Layer 10 of a small transformer language model trained on English Wikipedia (16 layers, counted from 0, width 96).
A neuron's activation on a vector x is ReLU(weights . x + bias), where the dot is the dot product.

Input weights of the MLP neurons that the questions are about. A number n stands for (n - 500) times 0.0014.
n22 (bias -0.067): 518 452 290 648 422 527 688 328 587 769 554 384 640 392 486 570 766 429 669 336 551 684 870 712 667 209 579 232 439 372 648 397 542 349 441 571 414 627 621 482 602 538 496 222 514 801 355 366 537 441 287 566 614 491 790 544 858 379 477 491 832 527 319 393 763 387 683 581 377 518 385 861 542 543 546 557 348 541 263 504 336 466 481 444 391 463 552 495 392 553 333 579 183 553 427 627
n47 (bias -0.035): 698 235 588 474 630 539 683 606 630 560 548 211 486 473 365 663 373 275 411 307 518 620 563 379 557 565 709 539 342 831 867 481 396 730 651 336 553 619 441 299 439 610 163 316 500 556 292 117 401 341 491 564 773 432 200 524 427 500 614 509 394 636 424 491 500 562 569 610 362 500 418 613 396 390 577 592 271 641 518 465 522 585 242 749 434 576 500 346 548 759 658 468 630 344 563 381
n58 (bias -0.031): 581 482 554 700 433 560 634 810 614 930 88 500 282 344 625 303 635 862 410 500 808 432 567 720 239 449 359 573 301 771 372 227 693 657 641 546 523 559 693 300 509 495 472 637 476 311 491 414 346 359 408 704 544 717 409 338 514 452 515 599 439 743 429 398 525 448 646 663 524 500 202 468 529 343 413 368 299 350 670 421 431 394 323 437 293 285 417 312 616 362 524 716 463 611 380 303
n63 (bias -0.055): 683 646 362 734 678 655 297 544 389 641 644 271 437 722 205 200 452 614 496 316 621 847 518 803 557 669 517 415 703 615 422 406 671 569 509 491 778 377 729 418 659 527 288 514 400 546 496 420 410 539 650 468 504 401 466 387 393 334 237 386 259 643 373 371 361 588 232 265 667 451 795 565 464 588 460 546 380 539 474 513 773 542 564 424 649 255 450 518 439 329 513 451 457 380 537 627
n67 (bias -0.044): 618 538 439 584 550 347 553 424 777 761 638 56 348 356 751 427 478 221 607 338 482 496 500 482 491 800 448 300 621 627 538 611 514 654 545 404 171 282 417 522 267 718 314 574 468 557 361 391 363 832 680 528 475 652 439 606 413 381 329 724 549 411 601 390 561 433 597 429 617 202 635 469 573 568 816 421 509 415 540 474 766 658 341 473 522 709 370 612 673 465 376 546 654 500 521 791
n70 (bias -0.057): 619 443 545 668 511 490 524 412 374 455 571 536 423 482 366 482 584 592 442 412 482 373 309 471 475 657 627 387 520 378 627 454 500 493 482 445 454 765 725 521 507 581 496 588 562 582 514 800 446 599 451 401 639 496 424 595 327 824 107 539 475 637 706 650 481 316 214 708 607 604 500 625 395 635 416 658 504 458 186 381 493 580 511 478 479 558 452 450 507 472 525 366 388 535 430 450
n105 (bias -0.030): 703 464 325 589 539 463 453 780 606 560 405 573 324 490 723 300 391 772 764 663 291 436 25 635 476 838 371 800 404 322 190 408 505 519 538 208 533 628 178 364 444 544 425 480 461 535 457 568 340 476 398 485 429 495 781 638 287 319 559 381 238 514 669 533 500 400 505 363 462 471 407 654 471 700 500 559 679 624 184 509 273 449 723 602 481 229 584 305 458 240 524 684 664 766 442 462
n113 (bias -0.070): 293 618 420 362 678 429 742 409 602 562 364 630 366 569 478 599 563 456 523 439 444 635 429 315 389 536 412 485 637 408 385 480 512 548 442 272 524 607 562 422 530 626 431 320 212 516 530 658 460 503 512 487 565 488 685 392 435 618 616 530 427 575 507 584 574 512 566 434 320 549 358 494 571 610 391 345 482 597 396 512 349 454 392 385 567 475 513 455 590 580 509 491 339 533 483 448
n114 (bias -0.061): 406 362 615 699 504 337 530 382 598 500 513 585 572 368 469 424 661 514 374 634 540 496 446 496 365 318 572 585 365 527 666 424 694 427 575 551 413 514 684 539 758 732 452 573 133 255 268 326 491 698 144 658 447 392 649 623 538 388 377 553 333 217 264 556 343 557 396 526 240 544 479 526 518 412 298 254 295 750 452 465 564 359 171 244 377 228 523 482 357 560 522 871 513 607 628 439
n120 (bias -0.055): 402 408 265 344 445 693 462 435 371 489 492 394 714 332 528 465 496 532 478 394 575 526 186 410 638 275 664 463 671 484 460 674 298 307 620 736 580 620 460 595 685 456 714 520 631 459 446 735 484 581 723 536 640 611 705 558 432 445 245 357 295 439 653 568 732 650 580 699 504 632 575 470 496 548 354 360 535 323 651 690 455 483 484 697 573 461 380 569 370 459 551 708 451 545 525 373
n128 (bias -0.038): 354 591 486 457 619 355 479 439 588 348 444 389 344 500 345 589 375 599 824 550 220 173 668 407 491 277 664 235 688 360 473 724 598 96 635 568 552 365 696 612 483 477 629 586 406 372 530 597 522 604 657 778 537 643 437 421 517 362 504 478 300 371 654 513 486 739 455 603 517 640 415 287 482 541 638 62 557 673 583 389 483 398 672 740 478 350 671 392 599 403 531 456 466 300 672 561
n133 (bias -0.050): 625 336 361 700 522 617 504 799 330 470 399 360 672 135 514 432 609 500 344 374 256 619 293 576 478 657 491 496 525 286 583 652 695 474 239 384 697 459 663 578 388 559 365 110 568 216 645 572 401 346 776 341 611 572 483 372 517 269 537 425 681 487 865 470 519 341 660 351 611 518 823 491 252 412 577 459 455 346 354 374 672 614 541 599 412 572 651 522 325 375 419 410 348 439 625 504
n154 (bias -0.039): 377 335 623 538 596 619 308 500 399 664 552 637 767 415 416 182 732 594 355 307 173 128 302 566 384 649 705 542 642 522 219 598 323 403 578 605 543 590 527 423 470 370 650 473 424 587 401 535 597 401 369 607 500 598 533 416 328 478 701 487 600 551 416 474 723 504 612 646 730 408 441 173 252 570 615 428 535 245 435 330 521 653 383 553 812 311 665 500 671 483 465 456 364 377 533 284
n189 (bias -0.020): 235 729 806 500 571 957 510 460 673 139 365 597 350 355 490 479 595 531 337 510 490 592 541 403 744 490 679 442 669 784 732 365 531 122 736 388 605 219 762 758 534 479 584 672 547 748 720 765 720 420 372 210 500 418 655 268 446 310 609 440 615 560 565 426 325 510 816 400 293 551 573 534 454 677 772 510 413 310 601 787 378 349 871 336 500 485 614 395 619 686 521 546 520 579 472 340
n235 (bias -0.012): 685 693 336 385 509 250 504 651 653 286 332 619 829 675 465 739 410 689 616 562 597 333 416 557 745 620 525 634 263 649 527 654 695 369 435 382 543 464 531 338 419 594 299 549 460 454 552 465 535 335 695 643 391 567 483 565 458 163 375 496 210 500 602 406 573 254 428 569 796 600 534 457 810 529 394 531 579 625 517 551 302 379 437 389 444 439 666 366 359 479 646 822 725 424 594 288
n237 (bias -0.038): 728 451 636 786 609 492 513 689 386 504 707 451 642 424 606 584 654 460 500 467 637 513 456 162 470 184 508 462 446 360 573 714 278 254 344 504 504 572 611 410 568 496 739 316 536 350 379 667 390 435 365 478 524 207 596 342 567 496 44 323 539 397 444 509 746 375 388 616 860 461 428 368 443 665 535 513 768 440 374 257 483 472 329 531 349 386 719 591 496 475 527 491 419 377 288 694
n238 (bias -0.038): 549 583 668 606 621 383 567 524 762 457 583 924 799 496 467 622 745 380 511 678 618 569 569 342 460 366 631 492 581 415 575 534 500 590 420 438 650 591 382 484 535 607 374 305 385 508 444 545 378 412 500 418 634 545 712 221 318 451 830 428 576 460 260 547 740 552 380 520 280 472 597 598 378 492 271 504 492 572 432 315 457 397 330 353 312 585 657 655 646 329 251 508 535 418 523 651
n244 (bias -0.032): 629 560 271 336 444 380 484 382 604 538 563 367 541 541 605 460 504 615 451 820 342 328 725 576 578 484 607 374 504 500 442 513 727 566 544 639 508 635 415 609 492 291 308 249 292 596 437 347 601 480 624 614 456 378 420 632 662 399 304 678 528 555 364 310 613 370 279 665 432 420 535 387 601 730 646 672 801 496 456 578 396 517 669 399 409 335 639 607 520 816 601 572 422 620 466 247
n246 (bias -0.052): 855 500 535 374 479 251 569 287 408 476 745 500 415 564 370 374 349 538 358 422 559 595 441 450 688 370 679 663 551 313 457 292 656 673 471 504 333 632 546 403 383 419 146 462 729 591 311 550 504 504 540 534 703 660 623 341 392 685 453 414 463 610 739 423 470 287 262 480 525 558 556 286 866 524 319 624 617 467 380 504 424 350 491 420 438 529 525 463 606 512 744 789 443 577 395 566
n270 (bias -0.062): 574 318 363 538 581 350 402 504 453 277 641 461 677 437 629 449 561 560 504 409 410 352 508 321 656 368 448 374 378 357 355 380 465 496 266 526 515 91 641 356 384 528 390 289 441 763 443 555 582 362 384 425 554 445 348 545 291 453 433 680 385 386 492 869 443 297 456 496 300 341 500 568 578 456 787 488 558 707 562 474 582 447 376 492 550 473 385 588 656 519 673 410 436 372 609 397
n277 (bias -0.040): 515 522 775 511 630 433 522 519 623 353 402 577 473 621 550 504 590 441 482 176 481 478 554 635 402 545 485 364 431 515 881 398 589 637 663 371 425 575 550 283 608 508 335 315 465 684 428 461 195 519 374 543 390 531 573 410 636 675 610 432 610 414 386 414 420 485 332 436 595 382 345 786 697 554 341 547 193 251 314 560 548 334 666 558 542 469 641 428 564 400 384 558 414 496 425 447
n298 (bias -0.032): 495 645 424 522 336 386 257 554 655 299 388 266 616 528 188 518 616 719 220 611 665 326 294 468 135 615 491 474 262 636 396 553 459 408 514 439 438 561 634 425 548 710 224 505 686 462 608 701 716 693 645 273 613 412 604 510 378 201 133 451 491 643 548 747 600 491 714 344 392 459 610 637 546 654 643 402 377 612 509 535 544 563 711 413 415 673 147 540 585 531 468 367 699 421 458 307
n299 (bias -0.053): 375 547 524 262 442 511 557 309 574 653 531 457 350 448 441 453 424 392 313 292 520 344 527 270 610 371 481 723 548 512 520 525 433 646 519 351 584 615 469 580 395 317 280 544 449 278 397 399 520 320 673 512 715 295 392 372 519 433 310 132 408 508 339 319 456 400 488 378 427 659 444 308 473 668 323 393 496 485 508 579 549 701 292 618 473 492 579 554 363 724 370 707 643 650 457 565
n327 (bias -0.016): 254 526 740 602 391 281 222 585 495 465 496 592 352 653 751 340 562 635 444 334 555 500 646 495 318 482 474 613 707 604 491 625 132 645 419 422 304 551 656 602 487 519 668 509 574 547 303 368 450 518 456 537 287 353 634 722 404 528 449 383 114 593 317 778 826 384 431 371 594 482 561 478 610 504 729 444 541 634 324 447 592 538 313 578 594 159 704 518 469 483 413 550 857 421 821 303
n335 (bias -0.034): 530 453 459 762 455 288 960 691 619 252 476 329 379 251 655 641 539 551 434 402 465 310 600 675 417 505 642 676 197 589 598 394 686 558 510 385 573 576 570 403 620 480 63 459 394 547 397 585 676 294 409 566 638 692 614 210 672 379 591 706 534 369 738 152 686 407 536 451 535 262 567 399 470 505 741 541 455 348 322 742 443 342 423 379 338 191 627 299 524 615 339 475 703 72 509 221
n339 (bias -0.038): 693 507 516 419 609 504 537 567 609 410 526 481 638 496 678 348 644 651 393 309 477 439 644 387 577 720 367 410 342 511 660 424 477 445 534 547 470 461 626 687 500 762 522 631 346 331 418 621 603 362 580 339 552 489 468 592 475 504 431 682 381 795 364 478 202 247 385 625 414 290 562 591 245 365 420 450 636 530 571 555 377 384 593 447 630 311 662 678 426 460 771 549 339 423 496 511
n341 (bias -0.038): 547 655 779 468 674 327 395 282 585 563 546 305 519 380 619 724 523 534 531 535 310 621 400 675 398 541 743 550 159 495 622 315 572 468 575 219 412 611 500 266 719 379 339 195 735 471 607 666 414 486 477 375 509 180 500 660 441 595 751 458 342 551 770 189 647 537 760 537 481 500 545 555 757 438 438 776 736 402 439 174 613 236 340 119 537 651 635 677 468 654 452 514 582 578 544 342
n348 (bias -0.014): 401 560 409 550 417 673 616 664 333 470 504 456 432 492 748 420 566 675 567 314 544 587 524 369 492 415 197 473 451 686 397 365 476 527 276 401 539 541 777 697 527 472 403 402 504 339 574 460 340 465 623 718 617 520 515 361 443 436 577 331 437 651 521 585 496 308 536 469 492 642 660 281 504 687 372 248 548 598 390 303 321 697 590 652 249 579 549 762 275 466 797 309 523 465 404 406
n355 (bias -0.063): 456 619 488 519 591 477 358 484 405 394 749 532 584 536 584 456 283 463 279 552 516 387 576 488 473 249 477 667 692 460 410 563 332 477 398 664 550 253 841 458 607 472 496 374 552 578 441 568 444 539 726 657 230 604 405 458 477 308 561 598 297 554 580 362 554 422 379 682 716 567 416 143 528 758 320 329 619 453 445 612 420 387 247 272 457 520 472 594 512 473 620 472 684 619 419 422
n364 (bias -0.051): 182 492 464 533 594 471 663 319 513 426 420 439 535 706 621 301 660 535 508 665 470 537 668 362 563 299 516 525 692 444 407 664 539 699 572 797 441 447 530 370 583 698 668 280 469 647 475 599 630 500 214 701 575 487 324 309 183 278 566 343 483 647 295 342 415 572 465 471 496 538 517 204 448 528 253 333 547 487 211 542 261 586 456 565 195 418 754 555 458 624 695 586 417 396 364 424
n366 (bias -0.029): 677 605 612 483 371 404 429 466 392 376 547 391 797 390 647 530 500 323 272 658 587 389 435 219 530 492 574 850 537 371 669 290 552 334 347 562 618 513 557 412 791 597 538 412 785 406 313 617 322 649 579 776 480 334 512 482 409 596 632 504 338 723 381 287 558 704 711 496 637 684 396 366 443 459 295 412 487 228 543 400 372 154 473 726 509 353 597 517 403 608 665 634 546 346 512 559
n370 (bias -0.045): 399 630 306 570 648 740 263 575 495 619 350 495 286 310 452 568 640 583 626 338 534 596 558 505 495 295 792 623 295 443 450 825 481 412 287 518 659 456 456 346 685 715 220 647 368 430 722 481 360 547 375 247 668 510 404 409 427 147 554 406 476 187 546 296 570 679 456 406 287 205 541 454 626 860 693 564 313 524 424 551 583 460 347 408 174 275 402 472 299 537 558 750 477 255 772 505

Each question shows a token from some text and the vector x that enters the MLP there. A number n stands for (n - 500) times 0.01.

" of": 474 355 509 572 458 714 504 315 246 391 667 645 666 549 543 573 220 572 687 629 694 287 656 371 340 503 483 588 628 481 502 662 690 515 524 543 493 573 501 515 607 550 550 546 481 762 461 262 419 552 308 321 476 468 667 561 541 434 524 523 721 646 631 525 344 501 645 487 560 633 397 344 247 503 559 403 576 422 619 559 472 313 407 293 525 638 524 425 424 446 449 339 528 268 482 483
Which neuron lights up most? n355

";": 445 452 543 690 471 615 544 441 256 251 542 596 585 636 556 628 351 703 777 574 695 530 555 409 384 386 525 540 556 464 379 470 690 602 432 412 562 527 313 519 527 493 531 458 385 602 456 325 315 638 294 300 592 505 664 609 573 440 561 510 554 605 598 555 318 521 538 532 559 640 453 420 175 462 448 424 650 449 785 564 640 621 420 290 455 654 473 308 448 510 372 358 638 333 575 437
The most active neuron and its activation: n238, at about 1.9

"z": 249 381 629 523 382 576 541 325 342 401 484 568 550 676 567 477 320 577 745 503 603 550 474 436 557 369 509 590 446 381 440 656 775 700 565 448 532 560 479 407 575 610 523 394 455 436 411 457 370 492 309 483 633 494 664 630 563 280 532 502 642 628 732 487 231 483 530 423 473 498 478 448 279 297 452 388 721 552 835 527 510 379 687 550 516 617 309 402 430 593 386 359 547 444 582 654
The most active neuron and its activation: n364, at about 1.9

"ent": 340 484 644 545 516 513 521 405 166 533 701 721 522 630 557 666 394 531 748 564 610 389 392 363 361 365 438 565 469 600 669 501 641 695 433 459 554 592 473 570 493 538 585 431 510 424 446 107 467 394 359 488 466 361 654 614 457 340 530 507 614 449 722 688 427 509 453 320 548 527 448 527 429 475 443 416 721 495 689 476 677 284 727 533 461 720 335 266 552 392 445 488 409 450 599 426
Which two neurons fire most, strongest first? n114, n238

" on": 430 407 486 558 517 739 482 424 289 348 756 597 512 562 581 774 299 630 741 551 620 272 659 365 308 443 384 534 519 472 479 554 730 695 492 552 592 584 619 553 518 471 529 454 534 641 512 288 399 506 437 447 457 501 604 487 569 544 564 414 611 662 649 600 270 465 490 520 426 637 422 502 313 448 417 517 438 326 502 554 507 473 486 414 509 845 672 278 365 550 357 289 442 275 482 511
Which neuron lights up most? n348

"all": 440 477 635 490 422 587 445 456 339 523 603 542 481 570 649 487 254 696 705 462 693 384 578 461 211 377 293 554 618 492 454 599 666 677 446 448 496 487 515 618 650 620 602 519 449 456 506 368 231 664 367 536 614 320 560 648 575 320 350 530 547 637 683 622 366 466 432 482 668 668 422 292 477 495 255 485 620 516 635 340 669 381 589 517 664 476 442 454 283 671 453 408 479 348 483 478
Which neuron lights up most? n348

" the": 479 479 458 534 397 555 428 235 169 373 461 663 627 590 558 557 515 667 765 615 713 293 585 398 385 517 505 626 639 386 575 695 650 642 486 562 541 589 423 593 678 395 504 543 504 633 402 313 390 512 384 378 504 434 671 723 484 453 589 458 585 527 600 543 358 459 591 491 392 617 621 476 367 404 394 550 644 364 619 603 579 396 496 350 546 609 597 322 237 477 390 338 475 246 562 420
The three highest activations, in order: n366, n238, n120

" ab": 457 402 389 650 554 549 384 366 228 625 432 742 557 597 538 605 392 694 692 633 600 414 471 196 435 502 548 578 503 670 558 670 480 756 537 454 556 654 500 435 620 420 508 605 391 549 535 252 488 580 481 390 497 474 637 712 624 574 479 451 611 510 606 612 389 380 381 509 362 490 466 340 151 500 453 530 695 434 525 524 511 460 538 361 652 734 557 276 252 446 413 393 521 378 430 449
Which neuron lights up most? n70

" f": 388 398 427 481 389 607 434 442 324 503 647 720 573 510 571 714 371 508 799 569 786 391 547 300 234 374 417 517 528 331 645 542 577 686 414 587 683 664 472 534 673 451 462 286 429 557 359 311 409 547 557 360 552 432 551 776 466 503 493 609 654 524 526 643 374 484 436 514 461 710 321 508 369 497 405 486 525 409 661 485 603 554 574 459 642 645 527 353 350 556 381 328 372 462 495 443
Which two neurons fire most, strongest first? n238, n22

"cl": 505 335 524 544 563 631 600 424 258 573 560 586 512 580 658 459 323 513 670 480 602 425 512 469 342 503 404 660 538 353 553 519 706 717 465 473 568 463 478 398 727 479 480 437 439 624 320 241 528 534 245 387 483 270 681 711 559 391 414 444 695 517 704 615 428 546 542 374 825 617 584 292 597 467 322 484 677 556 476 491 515 563 582 380 559 567 502 540 435 549 294 347 538 349 366 390
Which neuron lights up most? n237

" I": 450 450 569 479 740 642 613 493 323 520 589 667 579 566 485 580 233 736 643 677 578 407 555 369 391 464 455 564 350 489 505 695 730 693 516 386 642 501 342 546 470 471 599 588 622 579 353 329 331 571 316 380 512 386 607 626 500 456 472 402 602 557 594 474 124 497 487 599 469 739 515 471 199 465 545 390 642 482 683 507 606 432 536 422 580 568 447 355 274 540 420 300 456 439 575 405
The most active neuron and its activation: n105, at about 0.98

"s.": 364 386 569 659 490 756 455 358 397 357 512 633 479 645 579 635 490 671 705 614 663 504 584 475 403 320 592 570 558 306 328 605 540 620 470 401 539 611 465 598 493 511 418 395 298 710 494 130 448 620 407 258 526 559 797 585 477 433 524 498 636 578 497 545 387 456 578 493 430 533 427 474 429 347 533 421 637 455 647 689 697 575 398 435 462 596 539 300 386 588 362 287 523 323 495 585
Which neuron lights up most? n238

" Ch": 338 474 576 516 583 451 542 427 443 626 646 696 521 584 518 487 485 582 750 631 738 471 507 470 367 627 426 566 525 273 523 619 676 742 434 331 505 498 439 521 492 372 529 429 364 689 296 381 347 578 316 352 492 362 601 713 486 591 553 447 695 501 634 475 286 487 472 538 558 590 459 361 232 487 414 427 648 503 886 552 576 553 547 479 634 513 288 402 423 515 286 314 391 461 552 469
The most active neuron and its activation: n113, at about 1.3

"ine": 462 516 714 517 427 606 500 472 228 463 600 499 525 572 429 541 285 546 623 522 607 369 422 298 357 510 333 563 507 392 547 581 741 726 435 446 453 444 306 505 473 556 510 572 507 711 599 361 610 547 432 340 598 566 720 461 448 406 424 507 630 490 708 674 299 279 440 407 620 623 373 473 298 416 491 496 568 369 773 606 588 258 400 553 627 748 502 400 435 531 331 611 599 360 577 679
Which neuron lights up most? n246

"e": 385 397 646 485 293 575 546 435 368 497 557 580 441 600 488 606 342 657 666 554 758 468 378 419 220 515 489 460 551 437 569 670 521 711 445 425 469 377 424 533 580 631 594 520 418 732 512 396 439 608 433 321 624 417 505 615 491 366 433 505 639 459 768 469 345 431 444 644 590 558 284 532 339 370 546 531 675 316 643 627 556 363 329 485 684 799 419 486 499 664 403 374 597 259 560 357
Which neuron lights up most? n70

"v": 463 486 507 497 497 651 426 326 497 546 572 580 512 645 575 656 209 529 813 534 747 435 477 397 350 498 435 524 435 455 535 626 594 563 455 611 542 563 478 403 581 417 486 639 366 672 354 312 434 418 411 546 675 535 675 630 678 269 292 596 606 544 527 389 359 402 488 517 484 604 496 359 491 466 624 471 753 410 767 536 466 292 604 387 495 605 415 413 239 582 328 286 583 486 529 577
The three highest activations, in order: n244, n235, n22

"u": 421 527 590 420 445 526 399 266 437 609 633 638 523 559 664 727 394 504 756 538 712 441 448 459 463 447 629 607 510 501 311 605 783 669 418 689 506 368 371 435 410 402 551 541 394 735 430 370 426 414 266 484 555 355 669 543 483 331 484 490 619 614 704 627 383 299 516 576 472 580 345 383 406 512 524 475 574 442 771 560 599 404 409 371 630 776 450 379 348 538 528 406 499 437 346 455
The three highest activations, in order: n270, n355, n246

"l": 473 409 546 602 480 701 488 455 341 532 572 528 467 782 588 639 515 579 601 501 815 494 582 492 367 377 363 586 466 481 496 570 683 657 441 442 675 656 327 487 703 524 575 450 364 327 465 290 576 636 317 495 567 413 548 746 408 288 495 455 677 594 672 503 298 493 520 385 559 611 408 243 454 390 409 526 491 444 734 514 684 401 556 382 614 515 440 373 260 550 339 378 481 343 542 433
Which neuron lights up most? n114

"y": 392 376 490 502 573 735 386 531 369 486 460 532 533 545 549 574 370 745 621 491 797 553 366 352 338 545 496 673 571 535 354 539 603 742 523 463 607 320 420 483 695 476 642 476 498 546 342 381 535 546 401 533 552 329 760 659 406 388 625 476 492 506 705 324 136 487 423 555 525 660 588 379 387 533 488 513 529 450 674 559 589 433 609 515 618 536 448 341 366 447 320 362 395 297 639 544
The most active neuron and its activation: n63, at about 3.9

"g": 483 494 534 489 460 535 445 366 300 597 570 553 523 606 399 590 475 695 786 417 667 367 435 358 525 677 284 533 425 422 470 573 704 710 248 464 535 498 404 445 486 584 577 562 421 504 501 402 395 371 322 547 448 495 555 662 479 311 446 612 684 579 631 637 255 420 480 437 506 639 571 401 370 243 790 424 640 385 802 554 697 364 526 371 611 605 518 410 344 534 449 405 466 438 654 587
The most active neuron and its activation: n270, at about 3

"pr": 382 415 549 499 338 675 358 531 372 654 604 855 595 508 615 521 391 671 603 663 627 359 464 469 395 570 445 597 505 443 685 553 701 681 533 598 522 669 380 460 729 365 494 533 483 649 445 183 360 423 336 355 529 550 476 649 528 398 407 477 537 517 506 502 433 230 547 526 548 554 364 372 343 468 663 435 472 569 843 566 345 597 421 439 564 639 523 306 348 438 336 400 562 419 456 549
Which neuron lights up most? n58

"st": 414 369 498 566 430 497 495 536 189 674 504 487 429 643 682 444 279 434 732 576 775 428 466 371 278 395 505 710 492 368 544 609 655 676 372 563 471 591 409 485 574 563 626 431 388 642 413 398 527 585 416 437 452 510 616 599 514 260 401 557 621 512 639 486 410 359 481 391 638 516 556 518 453 371 508 428 738 335 767 689 609 318 600 356 501 687 424 374 537 508 411 415 553 311 537 670
Which neuron lights up most? n67

"b": 546 356 547 509 460 543 468 369 269 575 641 495 527 615 563 615 356 537 700 484 655 465 633 396 317 511 369 474 505 426 438 741 661 836 404 400 614 576 385 529 620 510 461 564 467 521 464 318 491 611 500 364 516 509 671 600 605 280 298 564 649 534 704 610 355 362 457 654 635 493 456 418 244 428 490 520 589 329 697 630 510 433 613 495 602 698 343 411 428 507 334 304 403 284 466 641
The most active neuron and its activation: n67, at about 2.7

"ic": 538 540 608 446 471 615 324 454 255 530 540 439 518 627 475 690 451 464 764 579 612 450 468 297 478 459 499 527 535 336 418 533 739 712 418 496 623 544 397 460 518 560 529 524 416 648 659 249 492 584 418 446 541 523 587 551 374 326 504 615 758 492 655 643 223 474 588 521 734 677 432 304 450 396 344 586 637 435 661 560 556 276 469 342 678 453 627 274 331 525 451 401 528 318 518 407
Which neuron lights up most? n235

" s": 288 359 574 544 337 612 445 456 435 403 592 691 413 637 682 505 436 756 655 593 737 460 565 272 487 289 591 608 478 419 438 603 618 733 384 363 462 596 520 474 625 360 426 475 524 698 424 358 490 490 410 378 613 444 660 691 418 334 524 569 749 611 685 498 408 547 439 314 379 519 438 432 381 421 393 537 623 493 654 482 557 677 576 472 663 633 319 413 337 477 502 262 532 348 472 491
Which neuron lights up most? n348

"y,": 479 402 471 618 520 757 491 343 300 297 516 579 503 616 607 587 422 660 796 604 650 440 626 328 333 524 585 553 439 337 394 518 710 587 475 376 549 464 455 625 477 490 536 576 471 644 406 281 409 595 440 375 502 424 680 598 544 365 705 532 580 625 628 493 359 508 412 501 581 663 422 321 278 441 467 495 639 399 709 614 597 451 356 410 541 664 557 281 347 613 355 386 540 283 637 448
Which two neurons fire most, strongest first? n335, n128

"il": 473 522 578 635 478 550 350 562 293 652 540 425 533 603 695 760 504 535 559 675 680 491 467 410 400 589 422 548 439 348 572 653 685 586 494 569 421 597 281 385 572 409 475 462 282 610 547 351 308 551 294 431 587 508 653 654 681 398 523 433 766 540 617 544 241 444 518 518 625 559 329 381 505 567 447 538 637 295 639 614 556 322 570 319 628 583 543 252 342 366 391 474 422 327 514 556
Which neuron lights up most? n277

"\n": 488 539 572 662 487 753 479 288 177 475 489 609 463 608 452 532 437 694 728 504 805 405 502 428 487 432 518 587 558 369 390 479 642 589 494 348 469 586 387 616 667 333 261 399 533 678 494 334 367 488 324 472 512 447 649 602 569 487 507 481 582 523 557 567 257 438 474 591 496 595 448 345 431 495 350 439 579 447 833 562 617 731 518 350 659 499 470 361 458 646 408 273 440 373 629 536
Which neuron lights up most? n63

"h": 532 347 559 594 530 491 475 382 341 608 401 501 513 677 628 595 512 670 777 619 733 506 457 342 404 590 404 521 336 423 422 564 743 631 479 502 574 460 331 571 453 500 656 440 279 533 458 348 507 457 340 428 560 405 511 655 583 433 450 641 638 629 725 431 112 508 644 491 643 466 558 327 289 483 430 557 520 456 786 527 616 500 554 429 572 482 542 441 213 477 346 368 352 512 587 553
Which neuron lights up most? n339

" The": 520 462 488 470 493 556 481 291 147 425 546 608 592 646 468 503 464 682 809 549 645 255 581 438 337 574 423 609 549 378 539 712 619 631 515 415 585 606 414 571 505 428 500 580 595 638 411 339 454 531 328 374 482 403 707 632 459 520 563 584 492 495 599 533 277 525 522 524 432 608 634 505 300 436 515 548 696 306 747 551 586 449 503 329 659 605 511 270 318 533 400 279 525 278 588 420
Which neuron lights up most? n154

" m": 445 387 480 525 468 550 493 456 334 426 587 646 484 640 660 516 293 699 739 415 649 465 456 340 198 438 527 521 588 466 598 749 579 822 461 584 522 462 494 456 511 496 517 476 531 646 549 207 365 618 424 216 631 537 726 655 432 452 364 453 639 545 660 586 392 576 574 499 442 505 418 376 396 348 392 468 490 375 707 566 583 587 505 485 658 662 345 362 256 569 375 395 532 491 509 409
The most active neuron and its activation: n120, at about 2.1

" is": 331 589 584 741 476 688 463 356 321 416 599 584 455 606 539 696 302 635 683 561 722 369 477 311 370 476 470 582 565 531 437 701 561 727 496 504 597 460 602 617 508 489 571 564 572 635 490 347 403 471 391 431 482 436 531 647 591 452 542 528 655 552 618 605 273 566 391 376 587 485 441 388 325 494 390 359 625 420 510 542 564 519 401 274 547 748 514 406 292 723 399 232 486 210 553 467
The most active neuron and its activation: n355, at about 2.9

"ce": 416 522 554 580 419 569 384 514 463 655 531 399 509 552 610 695 356 689 613 652 694 370 537 432 383 520 474 640 531 348 547 461 623 681 499 392 439 457 429 358 656 465 439 508 492 559 406 61 402 561 218 403 437 330 607 697 595 399 507 403 736 684 651 505 318 564 420 567 571 577 324 457 429 439 579 659 620 406 662 544 441 471 423 545 517 657 666 293 400 639 305 423 547 342 608 506
Which neuron lights up most? n47

"th": 515 400 614 336 428 442 563 527 288 693 546 518 506 533 401 531 484 651 715 692 773 251 575 335 475 451 354 633 458 410 547 476 613 761 456 412 481 379 332 625 662 569 593 414 511 503 545 321 493 479 396 407 462 471 637 627 568 477 584 536 623 613 678 510 222 510 518 393 534 673 679 272 395 413 552 451 629 374 748 494 643 497 370 489 610 597 456 328 304 471 339 481 326 360 502 576
Which neuron lights up most? n366

"as": 447 440 602 556 454 656 334 498 368 504 590 611 488 542 452 503 264 563 700 652 615 350 552 350 444 440 592 605 604 355 442 565 539 634 438 606 686 670 337 571 564 620 593 336 454 472 619 287 448 464 316 484 508 449 684 579 474 182 619 595 711 599 606 508 200 454 515 539 519 601 493 401 623 388 380 533 728 485 721 554 494 389 578 597 635 676 406 374 210 552 337 365 421 435 385 428
Which two neurons fire most, strongest first? n364, n366

"ers": 283 426 565 498 490 530 429 534 309 485 427 524 401 706 611 588 331 678 717 483 614 257 485 321 274 480 620 487 533 342 519 584 579 700 481 356 558 648 390 534 469 460 581 513 515 597 539 359 455 478 379 361 546 478 676 606 470 288 549 523 801 595 702 608 347 480 486 636 489 589 464 411 507 458 302 555 598 328 680 718 542 391 458 438 558 721 454 316 472 730 322 428 520 362 581 498
Which two neurons fire most, strongest first? n113, n189

"rom": 577 513 518 591 733 617 343 539 238 630 575 450 502 625 690 423 454 619 763 544 542 330 366 427 415 517 448 554 543 447 613 633 774 564 539 400 481 489 517 482 678 482 476 498 591 481 424 305 393 459 368 329 584 393 522 696 717 567 388 311 693 502 701 381 338 336 431 461 463 433 435 257 326 524 376 526 637 468 719 558 558 507 465 571 620 694 432 389 387 629 297 485 471 305 430 635
Which neuron lights up most? n237

"et": 466 414 641 557 407 519 370 322 293 562 539 422 524 482 687 655 269 611 683 576 738 469 396 320 283 502 552 643 489 406 516 720 646 575 620 455 377 600 571 503 511 642 419 505 427 458 500 248 520 457 299 355 616 360 738 716 578 364 489 613 545 442 817 664 418 497 339 404 406 527 552 419 304 385 450 466 660 479 584 621 528 526 622 429 481 614 360 367 614 692 373 561 409 393 593 353
The most active neuron and its activation: n114, at about 3.7